Layer 11 of a small transformer language model trained on English Wikipedia (16 layers, counted from 0, width 128). Numbers have three digits each and are written without spaces.
In attention head 1, each number of a token's query is one row of weights dot the token's vector x. The head spreads its attention over the tokens so far by the softmax of query dot key.

Query weights of the head. A number n stands for (n - 500) times 0.00074.
q0: 416564396514453357518559581493719461391515640789415449406661659414669360517564491644380345548552590450322565559350487573394769349597392483543446487469603565561605364311506393457460755561444727458553613389630530380494497407483422631286197557399343412503503340723428602526535432449607429547547551454474467357369504520427415630289457500312535371516616553535514463522482490468582422561531
q1: 580479748466335683554429417485430456508555673649484588724237647583517386542542517517491564494376317314330431527437364622531540489320447479587432557653520549542374607563527587572511430683481564734488596600544556509537602420488595510420723488538491454489526272506451483466479548581465446273528491623491497337527460576562462505527652508552780591363439373458550545589536462431467518384483
q2: 546548519421242421694615490481479624424536594450573376569389510511505688321543437555450618618628408379449559495670398521294294441427615486353679562505388581444674497489505523413650498624630512523579508470503588350465604527447515589467573544437527400527508528522643570571444468372469473458539429608443516294492491309502579632491415495486636450576484523442534485374341529524410530483423
q3: 313596618515244445650539484432444619470493617515489489435420550425549769491497401616482631681733476385617439491609398523291300436556588601442558712680336545351580393371500473447423566602434570421577410382454615491580392576506522643524591566346630356500576633524511430423463471380389593585502537482574524543527507441437448568510438467462567437476503559395417542220356460564450332574531
q4: 411506440369587305637608536665311530443477572482476469541574574461530703572633497398602637425576431439581386605474680492607536525468464340623624523631624463549491610596272426435409534393531342528494523405491429410518573555518579488521541470420453391422587514527438422544434622437542392576374497451314530524579445497671338531247462380475500463373602354623527329208653528410506389505547
q5: 595534253635578785503406527392747479703512445559414526447613375527369444463337357238395307432442347573200698489592465480496560608454417764385682408292643399485623432626511554513496503289325503553199708585652443394627581523630369569484477226689584427364431504562393584678489417596470521408574418442642585703654462469467524415487651532533421489720308515570325550773741662515661718435569
q6: 561479427322683538490388459532411317434650423493413636744417450438414418508496513287679413638425643466589525379568471562525616500721382391497529486428672318653330276414458403550416519493717349642637433369455327416597562500581530432401400408646486626427169510289627446442280539374562506628521497465493388418457337486475418544256273567317468465540620456869437372476387647479611500299267
q7: 563597387471495423546611670583503364489593424609444588532854397476500874592574504557472576702579588440574208614453468439663548337574561623595379692646470365274374619531419712552445559445646569483650446614504248657579560395298359483532574283413586518353474511628398653243550742460447624367540683341370543520484770702470512434652512325450546591689500657597443559691730902457669355381374
q8: 550656491523526600468523449600367465482458627415709422363451386492681428417451531428607446339572460390514516536448534440399463531571526335523383337563569548560419569511544536484606498428723532469575730670468343305372442615491543567542533500612561445520579518489614479369481601567636585420426446510475433336312442486555434404475572580503342556361465566521632604625326512462530552584565
q9: 461544539671488621429195427514450450516492201624534670532518629518449334588317686507514570510362595634735500490603570459671450600562472632612365431589520481486336418620561635670333372420507373500604531632520427697494384317766691551560438387620442715497454646454411464587554500644407633537436750597628455325393550583364575372609646423412381547462381621663439510504646656534490438430549
q10: 590403472634559665467358429383445388469605330408456616589374615459619226366336649476466482579445516477339573537574575511550449604387437587666465429412562625631476634616403638599509413466405581677615600571527563478551346430576514688516586280604310603582433433531367564494464469648559481476503536655704447458528439373553570416413571680500479429417444562513503373698677584722568485508523
q11: 500307462481601550503632500678398470589526492519450339402365490342408620382460548496361486318652360489387529647239492373358410330555675567345473489630603493559762600316518455537462677603355432513396328481432644447526213584447462500364640451500651186549577510620624395600486485466703430578308475510670645462585672266544585650303437373618562293637457539444684628074512500631367695536444
q12: 435474473528532657456471354442415465507464367472524582341656468321694284700312560607426356511427527442470731344470582335686572550549409438539417561475522521686455659473248432421468544397606493464419912399711422117333596293528482460633591473593206389558562381691349358569463357528496404710529522405404585659362445616454440395500843592569417470585636577488667331548769569610523202514543
q13: 424661545569723481502510515494685409467467399568475436471509446458403483438568608534472575418453458500497432530481475671469731534500509570528457574392606310607428308621446549493608468377544519647436230418358541520353444435432495523537464458503497468319513651407569573392548344559420517402595377537611556468467726531559532520688406418650448604381511313500489461541509485527503580561445
q14: 430603545734816651335627363480465580578452445403437631387722403356335489583493478717373428427578700510583457513393569488473448516574604371638483587494413558300614675413685456547487649494557547480449384641480612332717390626372425394583456483601802436321369462459639458493598539378565582630393601488436398462584601287569493500714358531597470438571497667543647538447299607477449607617592
q15: 445536452598732341720541391576385626510446544708523549680481453463614458589603685590666346479352515808543525666457408578281415446640299518487344587287528415267384402536557362613392487382170341469540486642556503515550538807221437713537496482657478386400435377548389438642613542523643562458457489510475376286543488424494571558324376413388646451645399431477335707586657630436627576397442
q16: 511412704577575410437570520407490338702500508565460547568357372417408446492566524319647439726655405605376471511323297614534648278258428575583485651539539306368428469342533737512490375589629497462385285736418449523503237347401405601723206625411533473582729538466621237723478592634596517471398607402481470654622557310427608516458615503610274657355539549520546687659340500449518467562604
q17: 650525440599176486388476565389598409609581710398480621560593418668565558747801490521448553743275274409471387588588714687552545569789553485606545606461637673638507228540377524394503415658617565415504722541493486564648549616432517624598456643447478527556577597429507517544593610510295596340602543490389659626238798596434726620575600473457649482378465591445626455442496415754599401651517
q18: 536534624398315463622375423717448282511617411519585658574381518515364643500437577584662566530458667453324710345643268529508546386553445573765301553500366675493478630236548465556397638405729563549496283571526570457421471459590685775512583299493405384537464529465402561527186755500372613591452610533610344469523206462562382466698408405589772368515711388488622710616557456586553798507518
q19: 491659460387653420426755471440605437442492352429411522725545518523381469479383469396436548581652513472458464579444466523523647553389582666435629628585279392484606250572351319717522468423423494477480448390353690614589440347619503469567480608586500598567544469550478491397356637683643533522450481442563497661444507566531270445579434619553695280450522355507264358463557500780648490295475
q20: 565464529450405668632587518544421507608617594261460267542630317455585684278476522446455469298456213466658623644472496372435536692615314472448587556511347409627341412572469571563407447575470817397335421531651448443608527500619681597348360541345556290496363451704331652460562507448380450512513706496424697704628171250641225706495641251453413403379435809380600399355891627500556604532485
q21: 453405423714670430490520576193503490490677351544679486442332547431642582458377560473268528774325620351468733443685413761594702403550570327580500429554503400454528678553395490491453392653458575457478518485593599507425479556309497305781337289748400558528605507449671646611476485642665522483419528563425482400557200550445504623496557583534665490464541551408567587742330342489582631633557
q22: 347574462294455580497504709556494599503346466296339464617292364736472394915717490572557714603493446330644478578660428558269562665262454523503392268575317768430420523392375587478573583510210625494621433599638521580555651611519614626554411427493567557540639595542396383496566379608482305323745525421508635617511421338526438440525700490536356612436579422472360626470330666378388526407525
q23: 481513579851560510626598479564483549376556661514524620570440566333491532443675544362517688434353383490368480433573425480598440261557379399619428597455603509546477524573553503599441446562635429575574560511584441521663551652417534384586507579196330261473392506418468564618493397438639651645416513411567503479778400382586472592359466699375780435591449564622444588769591525659356620583632
q24: 442468366411427592511662659500451575337477275492639639618427439454451479417428602520550421440463771628403532484329338525879264481423391615485487724446504496472203385321552572644671659303604403514233214590377417383713406508672432702563658367449333684478477400346477446841194717428225496516555559522443508462533025570654364616597607625561637480369426496614648408537553478331447520569634
q25: 504489339592482545521511456369526528603546681551189687305556374766404572373473493681296232864635528300508633672446708543337483619256686430755433293485338608401657208661500600516382452568439470507392572516601311700403633288662330520469550614537711514445526486535611613589657666618478400596510507476508767416423449558586444377496709514504523727566448342335460514491454622534523504538551
q26: 512420440614346535486503385630366411431495384643503371493653418520491480438589599379556538580523672368631436439529474467536569506513470529397543371269509433439494668487494437484394566407613380414428257635283362497715460443603670510709455437506442541606435485622466435438371311425681415684655560600558575453691486168453318523474360699621401459529491488611490372434525309650555477391530
q27: 524598424629581454467459478575299548641404500532419521406412459598681643600420584620465569687382497544408432444652452401465642532596616626395439438236557683583594581429531442415512525367411503505503558558536301405465425552516405697452810519470310506547559579459494509506661557601584632338524488555419775429578352303551519486475610529626344437419470607724468497486601510325547633533585
q28: 477311682471430446553582534615437347584536475339528510584489640291497219522229613661521510641444728606304521268420532356613581490614529581412600410493443267507557424684668562652396494481445531330514400458355477450549520359650545460226521397544378481386659385631366732384327509487560431453488463432350612775528423426518453491520535474730661561528363570593514441677609405469291302509559
q29: 592265620368582382383477512407571443410552602525491620572439439426529435574575535550447236493486338559435575448435546696343381296596255542526358589539645397466473367764405471497432445474408360393521572565734471609611278231624452485415370496413218659564392435514421369767550489689437488563459376390714594457521592330512256405543340548540643533607527582730493442648440435544393555549481
q30: 421598568576579481373350611364489376196576524609580278596618605615619583553288540570368500408420534487487589375408385594416740372582572356441415645374351443395555493648598321707636397463532509418540549678368534365384500627476362629375602385407414608685446425274525494387526483528510512727444506526530503579265551553520610494444510675475529446497424724585603559534504535418361629447500
q31: 303410624265689456226457657508429441560434357554344632365611468419483528448478542525692540373712411514399646474572535269531664397440699641623290443712362610653610720485452472500401591581392320536515268410364489241470409575764521596543669608522443466681500468327413407633353657297591480445411232527447599382504584435539433490603687528794694474523420605646496404466660432586625202439429
q32: 449416697340500447497300548600560482507433661575372534536532593175624564627629554404625519356419504613241489289454319603547586667416476399525452635438636503458507664308462425573543681539238392490469489490306325492718293739140244439374523409697419430387419301543626321438624298468433431403503552534512589540519577492480456687605589418635659556496248555599356341239216618667461377479370
q33: 424371325515396596285610539482525517409443489781425518651565561404500314403654432399507525622456694483568536428428274513632257534554372522734380656576281398457348534533518365545500603551558487453756522302778476511544465314556570883485598537461613490442393483441371414632635394527276575675518574429281701451529484449434629523785584307674500609507395621426421599541524335604627736471346
q34: 534548546242631481330460429442486600503472510420581409459629379602548253641513542537556684312506682414669593477699655567392608536513324484590533397399441512474522564230662575660624563554524494539575452525606407299399497487659452497520381319447555453603482342612385408516491616557441503565522516412429545252403615373445476474412559551548595347594488540739175276639416572548523378422494
q35: 297604611241539493646497503602578404416391097597373475542565591533497602848579547469430602765598593452457468608280260478548464480457455288534597677610483539529359443327621463593673384298631503385383421519532466463516549586612480557574612411563395385426483462411472431522380328560507588472686303359562434598533295598640285478562708382442568612515577493547632524102437412675464486307510
q36: 534476536382445680427426509610284448365441439329306662570355596457595567644556437602356208573326623456507265539221536344468713560496504704712558489554493539475462404504608553485374629612413325698564370482280467341590388745409520254406468442466688430711443567468636429639628583497483385521408404494472703504454390329409518494335557404568406435550357412401577370396508511339426574651487
q37: 469468463663335536471300416720522450808546768797313511576489282452604748302611415402530641410507493562428634675555437475544301493395568625493504518542591636330482576504489507632486416500512481528452370612454449713430518486436564661407540414242445404506597421489461663699614476595426428458411415619716306553683338360403329500517632469403345447504479810520750363422579400320244558403452
q38: 433461202397690469497530547279509578586433388390516665422247354565589511625608427534384589770500511396381817723680554500450516443405566306527730582196503461472386371634319361374490566596545497543579342482435586449506503496336572272518334540527457529456443550482456615547503479418397522445604720472504436422610433446607666487262586500311815709653613575363419470745408504486493564481376
q39: 531594280466613404614500374540481540273341373485435337681722463481524240414597368598656518514390437652251565602231507230511346493464406456588504675597577470670461261533353568437633448656790497268526439618514348388576363622489446331429565370560343546587347373426525441467326797439591572493414436526452570455526666335525511603608452486539493521573514583414458394628654654396303613354425
q40: 591687447611606399414503631428615657474413528645528537440536728549554345430493372533433617537407472614476387493226437541514603438531433472657521562533579628568594296541686442517487531292208433441268520477480599609446467537447265565183390637443596425485248607419507366711473569580460553550526417382617445600286786718420450463391382628562469314521483513485286597527448311578455455347532
q41: 420507559532706553552436608653535382352412462441579645316347472445538340399690604318507441333497448564363789537351455374493477599463462702528371385351471374393352645497630402665408524326496610506329574497678513573411454380409572575687432625447490540464332634421109410657705508516392476454514352590401514475493436476459514428369329544688363431497448574522704510565669647443402564449404
q42: 546608514514549373503587634486412522471405532391512280318446439378624579712402459579685450419503384575381248644442706592410347561749390296404708568493503466473410511643571455492381677487518431471690310439490446395431635331701395547360544314560479522585683690654530513382340557595596497560546447318476690646624511541524311628473687551215568381321493327537628523543433453459352411430494
q43: 383363555544445387424427582454407733428524701686348455353553608547475609442568489589312522325770496332458542481458602427586448435492568835471429442496500423305522384500591335354450616522430622325531588592429704697708400568278536366417216476466465309390496420575263342317620458689749299664442436507423771380546547609689360418456539407282397440465730460409452449805479280393338573425464
q44: 520490540500554579613536475588530452405475525406424633341552372572403563643386471473507350330606637520563437598742432370578665371577605589224572700359503557458575617794559274567539378412369550503358528266735542353509551552594390559363532629374511446475584490640564644574438392614365544792535657519408426332768523546518639596328475523181375663486378279545390457456660459590542570466417
q45: 457545551555412417409417369302503584608177500591399575484408398600353474545344579490295490441737493383653552567511489546610268347493656532576478493413318717549394287489649546459424340533582630497507559509435454504445554424467627519460500493701627586494681623378446590273483503644612443442405462525405514676581301404328617584452621585549767599571442829299463497293343597416666447437407
q46: 457574412917375669460504600282435527434349592400530467687693549676448319440437510576511580619598431575370470358478680516549533648507612451616311403700457422578522441280537706426458597294516444513568608430478340696493493637272788215454350604413549541533529645561536407530584428604330240482450522523244421402500508368407434450577625238652504540296720464186492606538671488504684421517567
q47: 649352632693389551594687461455545637410538628712442516687538530315735644517500665376562132548682401358768592637721500420235437576380392378526438440427399570632469546428579605600398410500534635292675552521433429624669329476242623474479593496383528380593388432525314600590669678556189766461412680618476573454565487354503538428894492511401480457455259604478294727596172577492698560471443
q48: 718445305549373488535339433504514594555431419447610369477450570609471919572391662416302780598631614511386645615654415514560602478370574436740598405492576489531573380311481323451456599581483549548680473456412599865486622629100705375812686557462599425567489507528549474400535615511332675381397504654528468661679592400510442493451632338301512538416321455385570474540208684574643911451369
q49: 481531228451519424420603486410480554402648304391514401649447686536421455575334464414528402461711484567767314192309444503524378412698335425376432500574646578372686504586619402561431549282488387523370396487379489408551628257568522233456508512621438486396496522496639767654371529757587634632221352400735449598543747531648581545460795304679527564575688489756382441288326615353602504403544
q50: 736549618405486440507254581365411619450485484437528336837239511578553412525508518592254623307277787460500416779397664579570308460500587392500476592467665698443265524427466554475543486600687406464639470556511479810443257632543564415571225469545657434698588417605518289612500577468637431515432693764562616349588385438470612415487357500308334645330437727459253507543558492496358351490446
q51: 510421474598578610523665474416525700551633601598412380584798619285466683558468351609288592511431388573529627500496574491511317414551364404507489569632423563420284538660500493473428383575543702274393525534528324381408447496575382385709758687489340668646653445597514406695461388456514493394429426307588460458467192562726485704376522548667464405650546458563375408690725669504467638578249
q52: 493500414349381478582547520488586405496418633488703682491456607699504299426583443592535533659527622289382356584511301616391718424504702434597350328628342524508671484565730439658615350500378466322434553598344717422600482530583666278826320492637397510486537421500728431430448548432530400722526578639685411771373555670431476388278651799811681663488636643545492493422529476492343316520453
q53: 493411541601526468272483538547630569373611441670442591288379560738540459473631329576606500543637743309621404658450353423489328571411274409513585529599593529603430519629465500574624621517404462621482557675402523434481666603504553394423726632552629396759469659658507452417612446520382620545530179351399402796525412583417590497492486400584521566587573466662212645545543443201406604442290
q54: 459450654448722433455585503482642723453318559566474524525545460672480613343670403545613632415482302541379372521607507401446424568479278272584338658538218428308486325778468353589453618403576582426460323359663363614650483465559510579515561408500303701627333436369614405388503530517459668587512528639435716254439480482525765484545641600511380569349421298758411594492411443500622475516578
q55: 525507435545460303566468328348448451307646342662633594609423472452426588597434799516387435315389637570470503503510541358558216569653368405528224691567638521344425591737368519539356396619668530503493507449633559575503458397476494443469380654451507470569375159640564631463399489603487349487418461482544470692419504362474451562511686537521497513436326519500552459280620581490540380393626
q56: 705294459672689430584391417475466523560537264496419633387560574456717375565585450569526339553677426462482668536407493525598532571450400332614671345527797458482644575468706524420638468624573525646504521451413366552563656429418563568201457437326810529580287371540448593387377554577497468410579413522453721354417636184426429676565616544723539591721680589597463324369363390393536396532480
q57: 487477411392648467560481423416587266416609390455603480500690535514503468439440409400130458493476607592221477560554548543391459544590306500437625409618426540440588437467540506528453437340554210598348400640366587366588413473469419390669426321656460291533340399531552458425369657553519358591438487562456683612530347327610483533408706341486510409375594263547528503432529238560503570452617
q58: 568200412633317347634480516518488722523486529551285521438421500518507507462690556411424562690482474625627695461468839457619309537766522251460368536667544351532524630336475427450503538294534500540669567369514467540450469426353474402460682631465839497583629564391356449568556565358469574686392573497231504526636409410451351509293565450439475483367369497657459634350535530246529550691601
q59: 478394410492495466459442649565385678525442414335582656686440554453641420365266322728391422474638535612409352569401578398546696241511504461493559611719526569485467392630613543418429483543484359539720432578604621551440518379504553327637348336641683607480318597262518307292437589567434279629551634483485696627389279323470448175669488511447530652238504336759417597361259714379707603442500
q60: 493663458150580430547673500444545575570580596404534471275445433580368343348507406561634453515624723692626459777515255500610442373545299477336473294543597541429493633545529409571454567364293596571160433391471316400471532567353299484435500335667358354270429299324630354526449728684659524525453384387624553481586616413635445397411341615340615478688687318601395584415528512489500627577493
q61: 282458438614635503611477406422707668539587680391500353541456579349673715594737559378550483587610453379615356394408709387561610630641412632530464472668500458560541305486458477678609578457500447652706290515514543598552354730569493533420437724510761471557577567648507372300627529434531414507726383350475376313489457539546467462592343536451385476312687645557665659596715493545486444588547
q62: 559274401575723659292480506556437433407495387471584517492413607496494515452715529640465520380625433654582510503469542470486458572555471433251368483526510422325661359621561335551280497481356412485566346574285526610494477483536260485606517571460393378488484392620530349353665376433677566747343510274573517356535731430360843475366605523330493255552480378500586477398534679544427655438435
q63: 612464439401418593476435483523282386607680574629438519610331251544460524532396414364658615620503396603585347536602289534633375373595578570469449474484538634614510616454468420470506401463451451455527331309519607517454614545510479736490434584392655458518409608587427588447404407393503518417594318703655384397540591440613483654765706674654594589520522638511445444273768535516648530617553

Each question shows a short text with each token's key, already scaled and adjusted for position as the last token sees it. A number n stands for (n - 500) times 0.0018.

Then comes the last token's vector x. A number n stands for (n - 500) times 0.015.

0 ",": 500525522508492237574584488489498466443634515451445499571551540611532432332599362487604438634529482614503417603516474504472534588656587442519549449588518524591523547311523361487455538389454641
1 " I": 507540587523366406565644545521502572469720484481424455420513337581540453526677435547494424571550514539457423629413529468432480444579384480411533482372564515544491477526447588443576447425543379
2 "ll": 469500567544501409472459529493465582399685448395260505457397426464531534400578449552540465655524509410511293594385389526456362561412427497466437456354451393616446435532479573344628360412436534
3 "ino": 433429426552529458623409519516409530406735454419494466531439471441532366530597461494559537438632458450501392601475338402513500327528451645455454416409476404453592316554571580259614543405505551
4 "is": 400520488664458413623632520545452530466783538434456508437532401512516488550637382595620485426632514573451479523506523577461502390462387529468437301435497479595518535442579474407576461579477475
5 ".": 476526509472492198582594511513514514478643547455401551565547521610555446382613356524613403615560474607522433587481503527480485589576535451543522429511554539577481506331498374484487481435427647
6 " The": 406559665637388362690510478346344626390780622468367503505460486561418520487577450462518404583621502658470373602496474495467503451476537465511550432445596551480498609487487454603565404468561553
7 " first": 485530531541436338593487472493556505499729601410452465477424476542428641495473488503498457420557476579555412568510552433495563430406677430520388401427494494438562635490512481506475462486481577
x: 522460528519616641492459382525316469344539569442388428596441438508555540540467402666654512560574597433459441458531621502375490364621499388685567500568464402493456508497520478555482492573559656515528479384509389493451490502467608507439533496419557398367480600491576552445401683581453602497430378556476532374549545447647496761609455469654597624451546448576402405507522524480555508564534
To which token does the last token give the most attention? 5 "."

0 " 5": 515560543505478222595570496473527468497694552448431510528489502543539423398581426519600421583517505558556412561557468508476538598641591414497514437536512548549522540302552362491370559393468643
1 " |": 507543538531484192578571500496527443454693529452429498543546526566557422383593396511614440618534473602528415582520477522475552596626588440501535422563512540575548555319545344470430541380457648
2 " L": 504534559537410281520513495559558579506691579428293521296367417388551392508617435578460397544612487578563483549450490508461469429500495544523464320378521466470595459440440484475488471446456466
3 "os": 480404461687523394619420437530330516534727478463254591428557380390505520571539459514470369442477607502479470496511241371599432468462511698581527391416445412555445618600420592360408423508506541
4 " In": 435493515533399265595539471525538548432764550317433514459417475555598522470514487650588586680525547508530432521532407583547390397526378516501346291370544494646502457443487523343557468452360460
5 "g": 550424516650494461553501443435431467404703460381369439439465424410684525456520461540620516481690558537552464519385321458522362478515524568495460389371464560575587439469380464376600418497482505
6 "ober": 438453521549375333620483483544476509386698489408420512474400506401565534490503490520521538557554541618587438496485357560549569382484371608472430446395389562508479587547471587392475380455424485
7 "n": 576448521544477448566417497472483572483696435411458483466533482403487464412564381398661494486681504504549450430399338515520547411428349541510475382376428495486403416378484499382452437493423381
x: 386491607384422431632567606437541318456627495483430410430560385360593496543490314586618509496601498516584520454469386609466491410446583464504474330459395377419443481427585426472440441497510697377543556407423587535369373551540625561436493567521425559434502626479469586556536684569574549615284572508453563528456500508501500542590552581564653530593543408461509417572582392497558499564332
Which two tokens does the last token look at most, in order? 1 " |", 0 " 5"

0 "omen": 504512511549457289603575505493446459428733514495453446548525558566528467370570412511572453591531493566510374584578470475485578578695610421502515433575473530552488539346524439493389574426508644
1 " of": 507527524516457250588574504495488461435661512455459493569536563602534459376601357491600460613530461592499392577510492518480547579660613428515545451580514539575503560337533377498459542379438634
2 " H": 498446541558398447550551511421355589473686471463416464437527551424641532387578368488516424477580510551444373558498537506435489457615500567453533420423589524548519483456423467521478516485554566
3 "on": 482431498620491495529434440484335548430757383417390374486402524518550591494438454575437493423554551510289431523580454397477572354569414528539469557364476611473446583540354492383518491621429569
4 "or": 449427510608382501512466491494515467453726521457400384430421560411578522482488474578628521421638624504524434640530466656497487482578429567406499474465526576402514497515660612398559390524432564
5 " World": 496509491526424414527591456493409549434785568457539440467430493406464484520665418555562427460636464513520403654566436523551495422587521488519400280416547443579597491466551491365486484534473589
6 " Championship": 487497505530493410484646496548502448459671567467491517460518494342572510413640363504561421472599477553622415500539429506536438464569570552548403384392499477569513543510468426497470408536572502
7 " |": 498472475547525222556593486542575447488693567482490529475591416464580452462568399482549458502545486598545419466449467556519462533478544509428539407502519570513471642444493362534437465486488503
x: 459500550456489419537547501542337590443593469492488469500513476487513472527500480576610442550478501512699438535498550590497520496583544345570534489533407611587424502438528370526501480577456638356562359307527349524396469574494563540538598636521407661532643554524491564543456849560497533492429602610390496448550512524553472658599465560467486497286482477482379355424406506470621532526516
Which two tokens does the last token look at most, in order? 7 " |", 1 " of"

0 " B": 523536523526469241577561503510479442442704518461448470533515555573539460369579403509617434607503508557546409598551469502467558594707612432519553467546490547566504546315535382484389562410481612
1 "U": 556570535573435240625602558581468456427780462443439479451464484505498432447578450529584409540469432519501387610553485531461578533667538411533486431496547550537569541462546372522303519438522530
2 "L": 479516480611528391600667590650396523481742533423368519439393391431432514487628412467594355485453364530451442604556453527476566384500518528561422433399642421583603371585485420436430491493469469
3 " |": 511531520544489184586591503518520440428701526453454484550556516576553435413586394495622450615528474606523412579506474542477549580623579452498546416572514547592528577337535336473441532375457619
4 " Mar": 559501568549351233517546480534542554556753538425303498403456466424565461520465470532506510490559506644574434411537383549457487532480396532451567409345524582491453552486338482475450393409507519
5 "ian": 468486570720396321533488531374385538380964482425377554422610517419533433287550558531540472457656466585440371555518369531459561383452344500495474340420436501626524517537445497332436390515450615
6 " O": 541515550567353276565597430484567542429806440369508471420545395375599424437539540567554420483725551416604464507400412565537455371593432500414362354301482549642458472393427447309562437448524432
7 "g": 530438543660398355515548596475481504437820491426313548406440425329618557546452465561626427504639549475551399559439380563507390581502426552529436337300526562600575466418373502314504409444520479
x: 536622450502531635335456615521405356431572517506255526516528425504604482457433460588445446551650475456612449438456442633482530462550567334470501378479542547390568568500503448582365379575563554396535440433357504508452361652445528551518452455367397561500598611459567594501444503650539617648386561615478507584479445484626406517528558462564518570465452460451275412563515449413308504650344
Which token does the last token look at most, and with what share of its attention? 3 " |", with about 50%

0 "ar": 528517516533458249566552488519469453440732515468430463538511559588502461377582380503623466606515497590541386577532460522480561608690593409504520411564517536559491540330513383481391569402468605
1 "ter": 559448523571464429578575577584403460480771565459340419478461534527459474441637417528542447451568573615486424553615478494546673460657488393508399444431451509496513456436539565590361531560454511
2 "ed": 497480512560430267627616540514443484467758531436386425551520534587486465393548388500568436577557502612489430597520437515551604528653546424540467408571446505622537519378518423504456545454465577
3 " in": 502505546516474278621538488508495460448654531427448530518503520575546487434584356506580490566555497591494378545493491492550537530595578429548527494483491515598487549365537390527457513404470591
4 " the": 571454596660407335639511590311311564397768545449443512476492487586460449407559335454476416492602453555461338617467421525541529468543582444598509456565516555515523562446508442603515540414513581
5 " U": 516441536579351324502577450465496529390775480426444456439466452459657473479536485515498405494515431470570406509448481427444384515584438470509454386461527516542527512587446502439466451541499456
6 "K": 527454581631399339587621499469399563500834512482462481383464470420505537505570413522588493428431421513500376539529474512479525504444529547525450371492587449503474491613533483469426503437631518
7 " and": 465499464458509391622588480489515544443571470512563545564512418594532513462502354426530457448507485530462451548370554537532476418532488431534485472493509402549444525389522439431511479519509508
x: 506511512479470602481503540536418548382751447481422489440460404445560511477523470555551596553496458494534381517489550605530506400484528343673482564506231491403411531574553466500419517524450692420539336465486611490399398522456561493399505501513486593533475447416554464502567772488478648579340529624417524387418559348518559736535381510486450543575437463468513507504472546577437538583468
To which token does the last token give the most attention? 4 " the"

0 "g": 531517520534464261568578493500466443445712511469449466526497561545550444364577377492616438601543498584528409580530468527467560591697601424524537417554525534566513541305513379504397556379482611
1 "i": 548482523637471416576611563562497458465754538411356381411454463410659427525543430437579434324670580546503408542481531529440505477535448555470460395445577591465538495511466493496469475484480469
2 " S": 462498552493406350536661559524496596529758537427325346444493522415632579501523480550460401436518431506550516513544513576461528490529368507554406373417520541592459464448384466401443521573498482
3 "arm": 420297464517411460588488542590369457418722489496370392473445419426536517572448391416567524524540571548615434426547414521640615479630479568374409427507451472532501472608517532386460545534591500
4 "ov": 459404467513536427464630423548464516503788453372431470477537451441524458454487456456587491555602552550403474593505428460451435517531410586426600411428513444562482419526553561354432399470451401
5 " |": 492512519539483187583604506540542440436700529453449483552572505567574427416596395491617451613545480621533416587503480534485542577618573471482553399558497545585526570330537338478431527370448606
6 "\n": 480470548609511295540528536425524510503733464512473501449507417460575398566589371495551388476584547468468435569473450686515528508513419517560423418453526540543527529470488453455517467447385584
7 "|": 489515530544499227596526511535509484430668525473413484547551530576523464382558402490609450649546478594530393595489475528522542593603600439481551402582495561566548573327522370452415550370476627
x: 544476494438606489552631479549224545345607425487466460524482622460486496508455511586538451417456520509658505531464596486487509558629521326534557472494502684575466530506477414532527478647475583393532447266470423396484509547551539568551589482562390499627483487542433509497437841496521464421308539631380526438551598550605489622485434554445490355380563366466488416384497460500602465510500
Which token does the last token look at most, and with what share of its attention? 7 "|", with about 60%

0 " Bro": 502517528558470254615554505491448457452735516465475449508520523547532440378578429511577427595538496528513429603583443493492539564709581455520515467525514535572500522313517403477365576465479673
1 "d": 514470504713453524583501608611423525499807419426425407311429392407522519346618477481468389530572490503435402530573373393538615480536456537495428421339474547563579483447436433459378552558564440
2 "y": 462485464554438434577476561591422513432781412430479533396582441526472500536644455517578471487582516531490427560554493387664644403519349493509420430358439439583444413409482504462394477530507440
3 " King": 476504539531383363538474526483441518431823469404464433495496450525527462474596541571532443485591476535602468530587435533587572437643403494467511452444474499554483470382550586451383429492447536
4 ",": 496516510507510245575599517527505467449618489433470492571569520604530425367605375472610463622536499608504409588514467510502515572657568445494561426584508517596509550317527357480448524404429611
5 " P": 510437541491441367560582444504486586488655410472341379406460481459643395394566414493526392547543487555591431494435432421478451493491479548481565436419537459560574453416403453512514373444460380
6 "C": 597423506568539433444559523465494545527759442450394496364382410436710463451614466520487318464436418545453387583478413377469464401398361627638434389390614492541666430472338455447382431493515407
7 "O": 636444456581472356600634537453487481415840460460470533420442313489566447471569463544505283421493378525460486496438540447496533299473391594556418482362542435543591428426382402507526396473542408
x: 378598486538551477501554772553480397495554485456400415562527469402574550565451489678576565593513541448730478414485498452452529374583647441617534624537346278536462453468576358412541408544515553431527459507498565575482530582455780546487543544482410609310623603581483527491570648525602532516449564627423449483571429375665510521535463405472454645579433471573500482586526498560287581568563
Which token does the last token look at most, and with what share of its attention? 4 ",", with about 50%

0 " m": 520542517465478252572560491486484453469681523481439478495490551557512436364582370498563418612496505556530374546532477513500558591695599426526550444558527524549491534304533383506408583401505638
1 "atch": 539467544533391392545562627515436454557800601442274510307428532358454550405542470493417386471502589548528401442486457479624562471604536519615451394416388403423476478505469546456376376529473557
2 " |": 507540522528481193570572520526525443447693539469420499523554524558533433378587385496597448620538489619537403570498473528494540581629593454501551407581506552561542576349550351481430520387481619
3 "\n": 489436551609515281518542506514519489524755488493430512390485428421556366549585400509524394477550555454465410561470437668537506515531440505549396405475539545508537529497499481452514460457436567
4 "|": 509540534545490222599531487513497478431674523472415496538547538568523465379558409493605459645543471598535397593484475534525547591596599436480550394580491563562550574336524365448413548374481631
5 " 7": 522507479503520331625446487520585649539659476475273564324401439284519407478367557453440529516504523550567389465473374550629452569346531448377397240468563603425560488542459390470321353572458580
6 " |": 535473541652523288665386515544607516543712481467326582363479363360460472509334585482532466587527463429623362423366322550658487538325509377369409265406516487450548569528494461376299391519602498
7 " V": 560414519508372265524604548510619563489787499377328469429473464383580435515469547563521403587624500510523456514486449459340482564498480463425421310357516506493537498458389486429443421424615491
x: 472552550483531481442548612596435414385627440459301420538499384539526422563453415637543465504477590465579463533497446548498546444616616385552524518447498322452654557670522528477336405499725600514530458369217620477356591509536527558586524474484422538543449469549613654509570559723562515437317470640484484460463445470637512600543499480434528519392511401529493476532505481365460501573460
To which token does the last token give the most attention? 4 "|"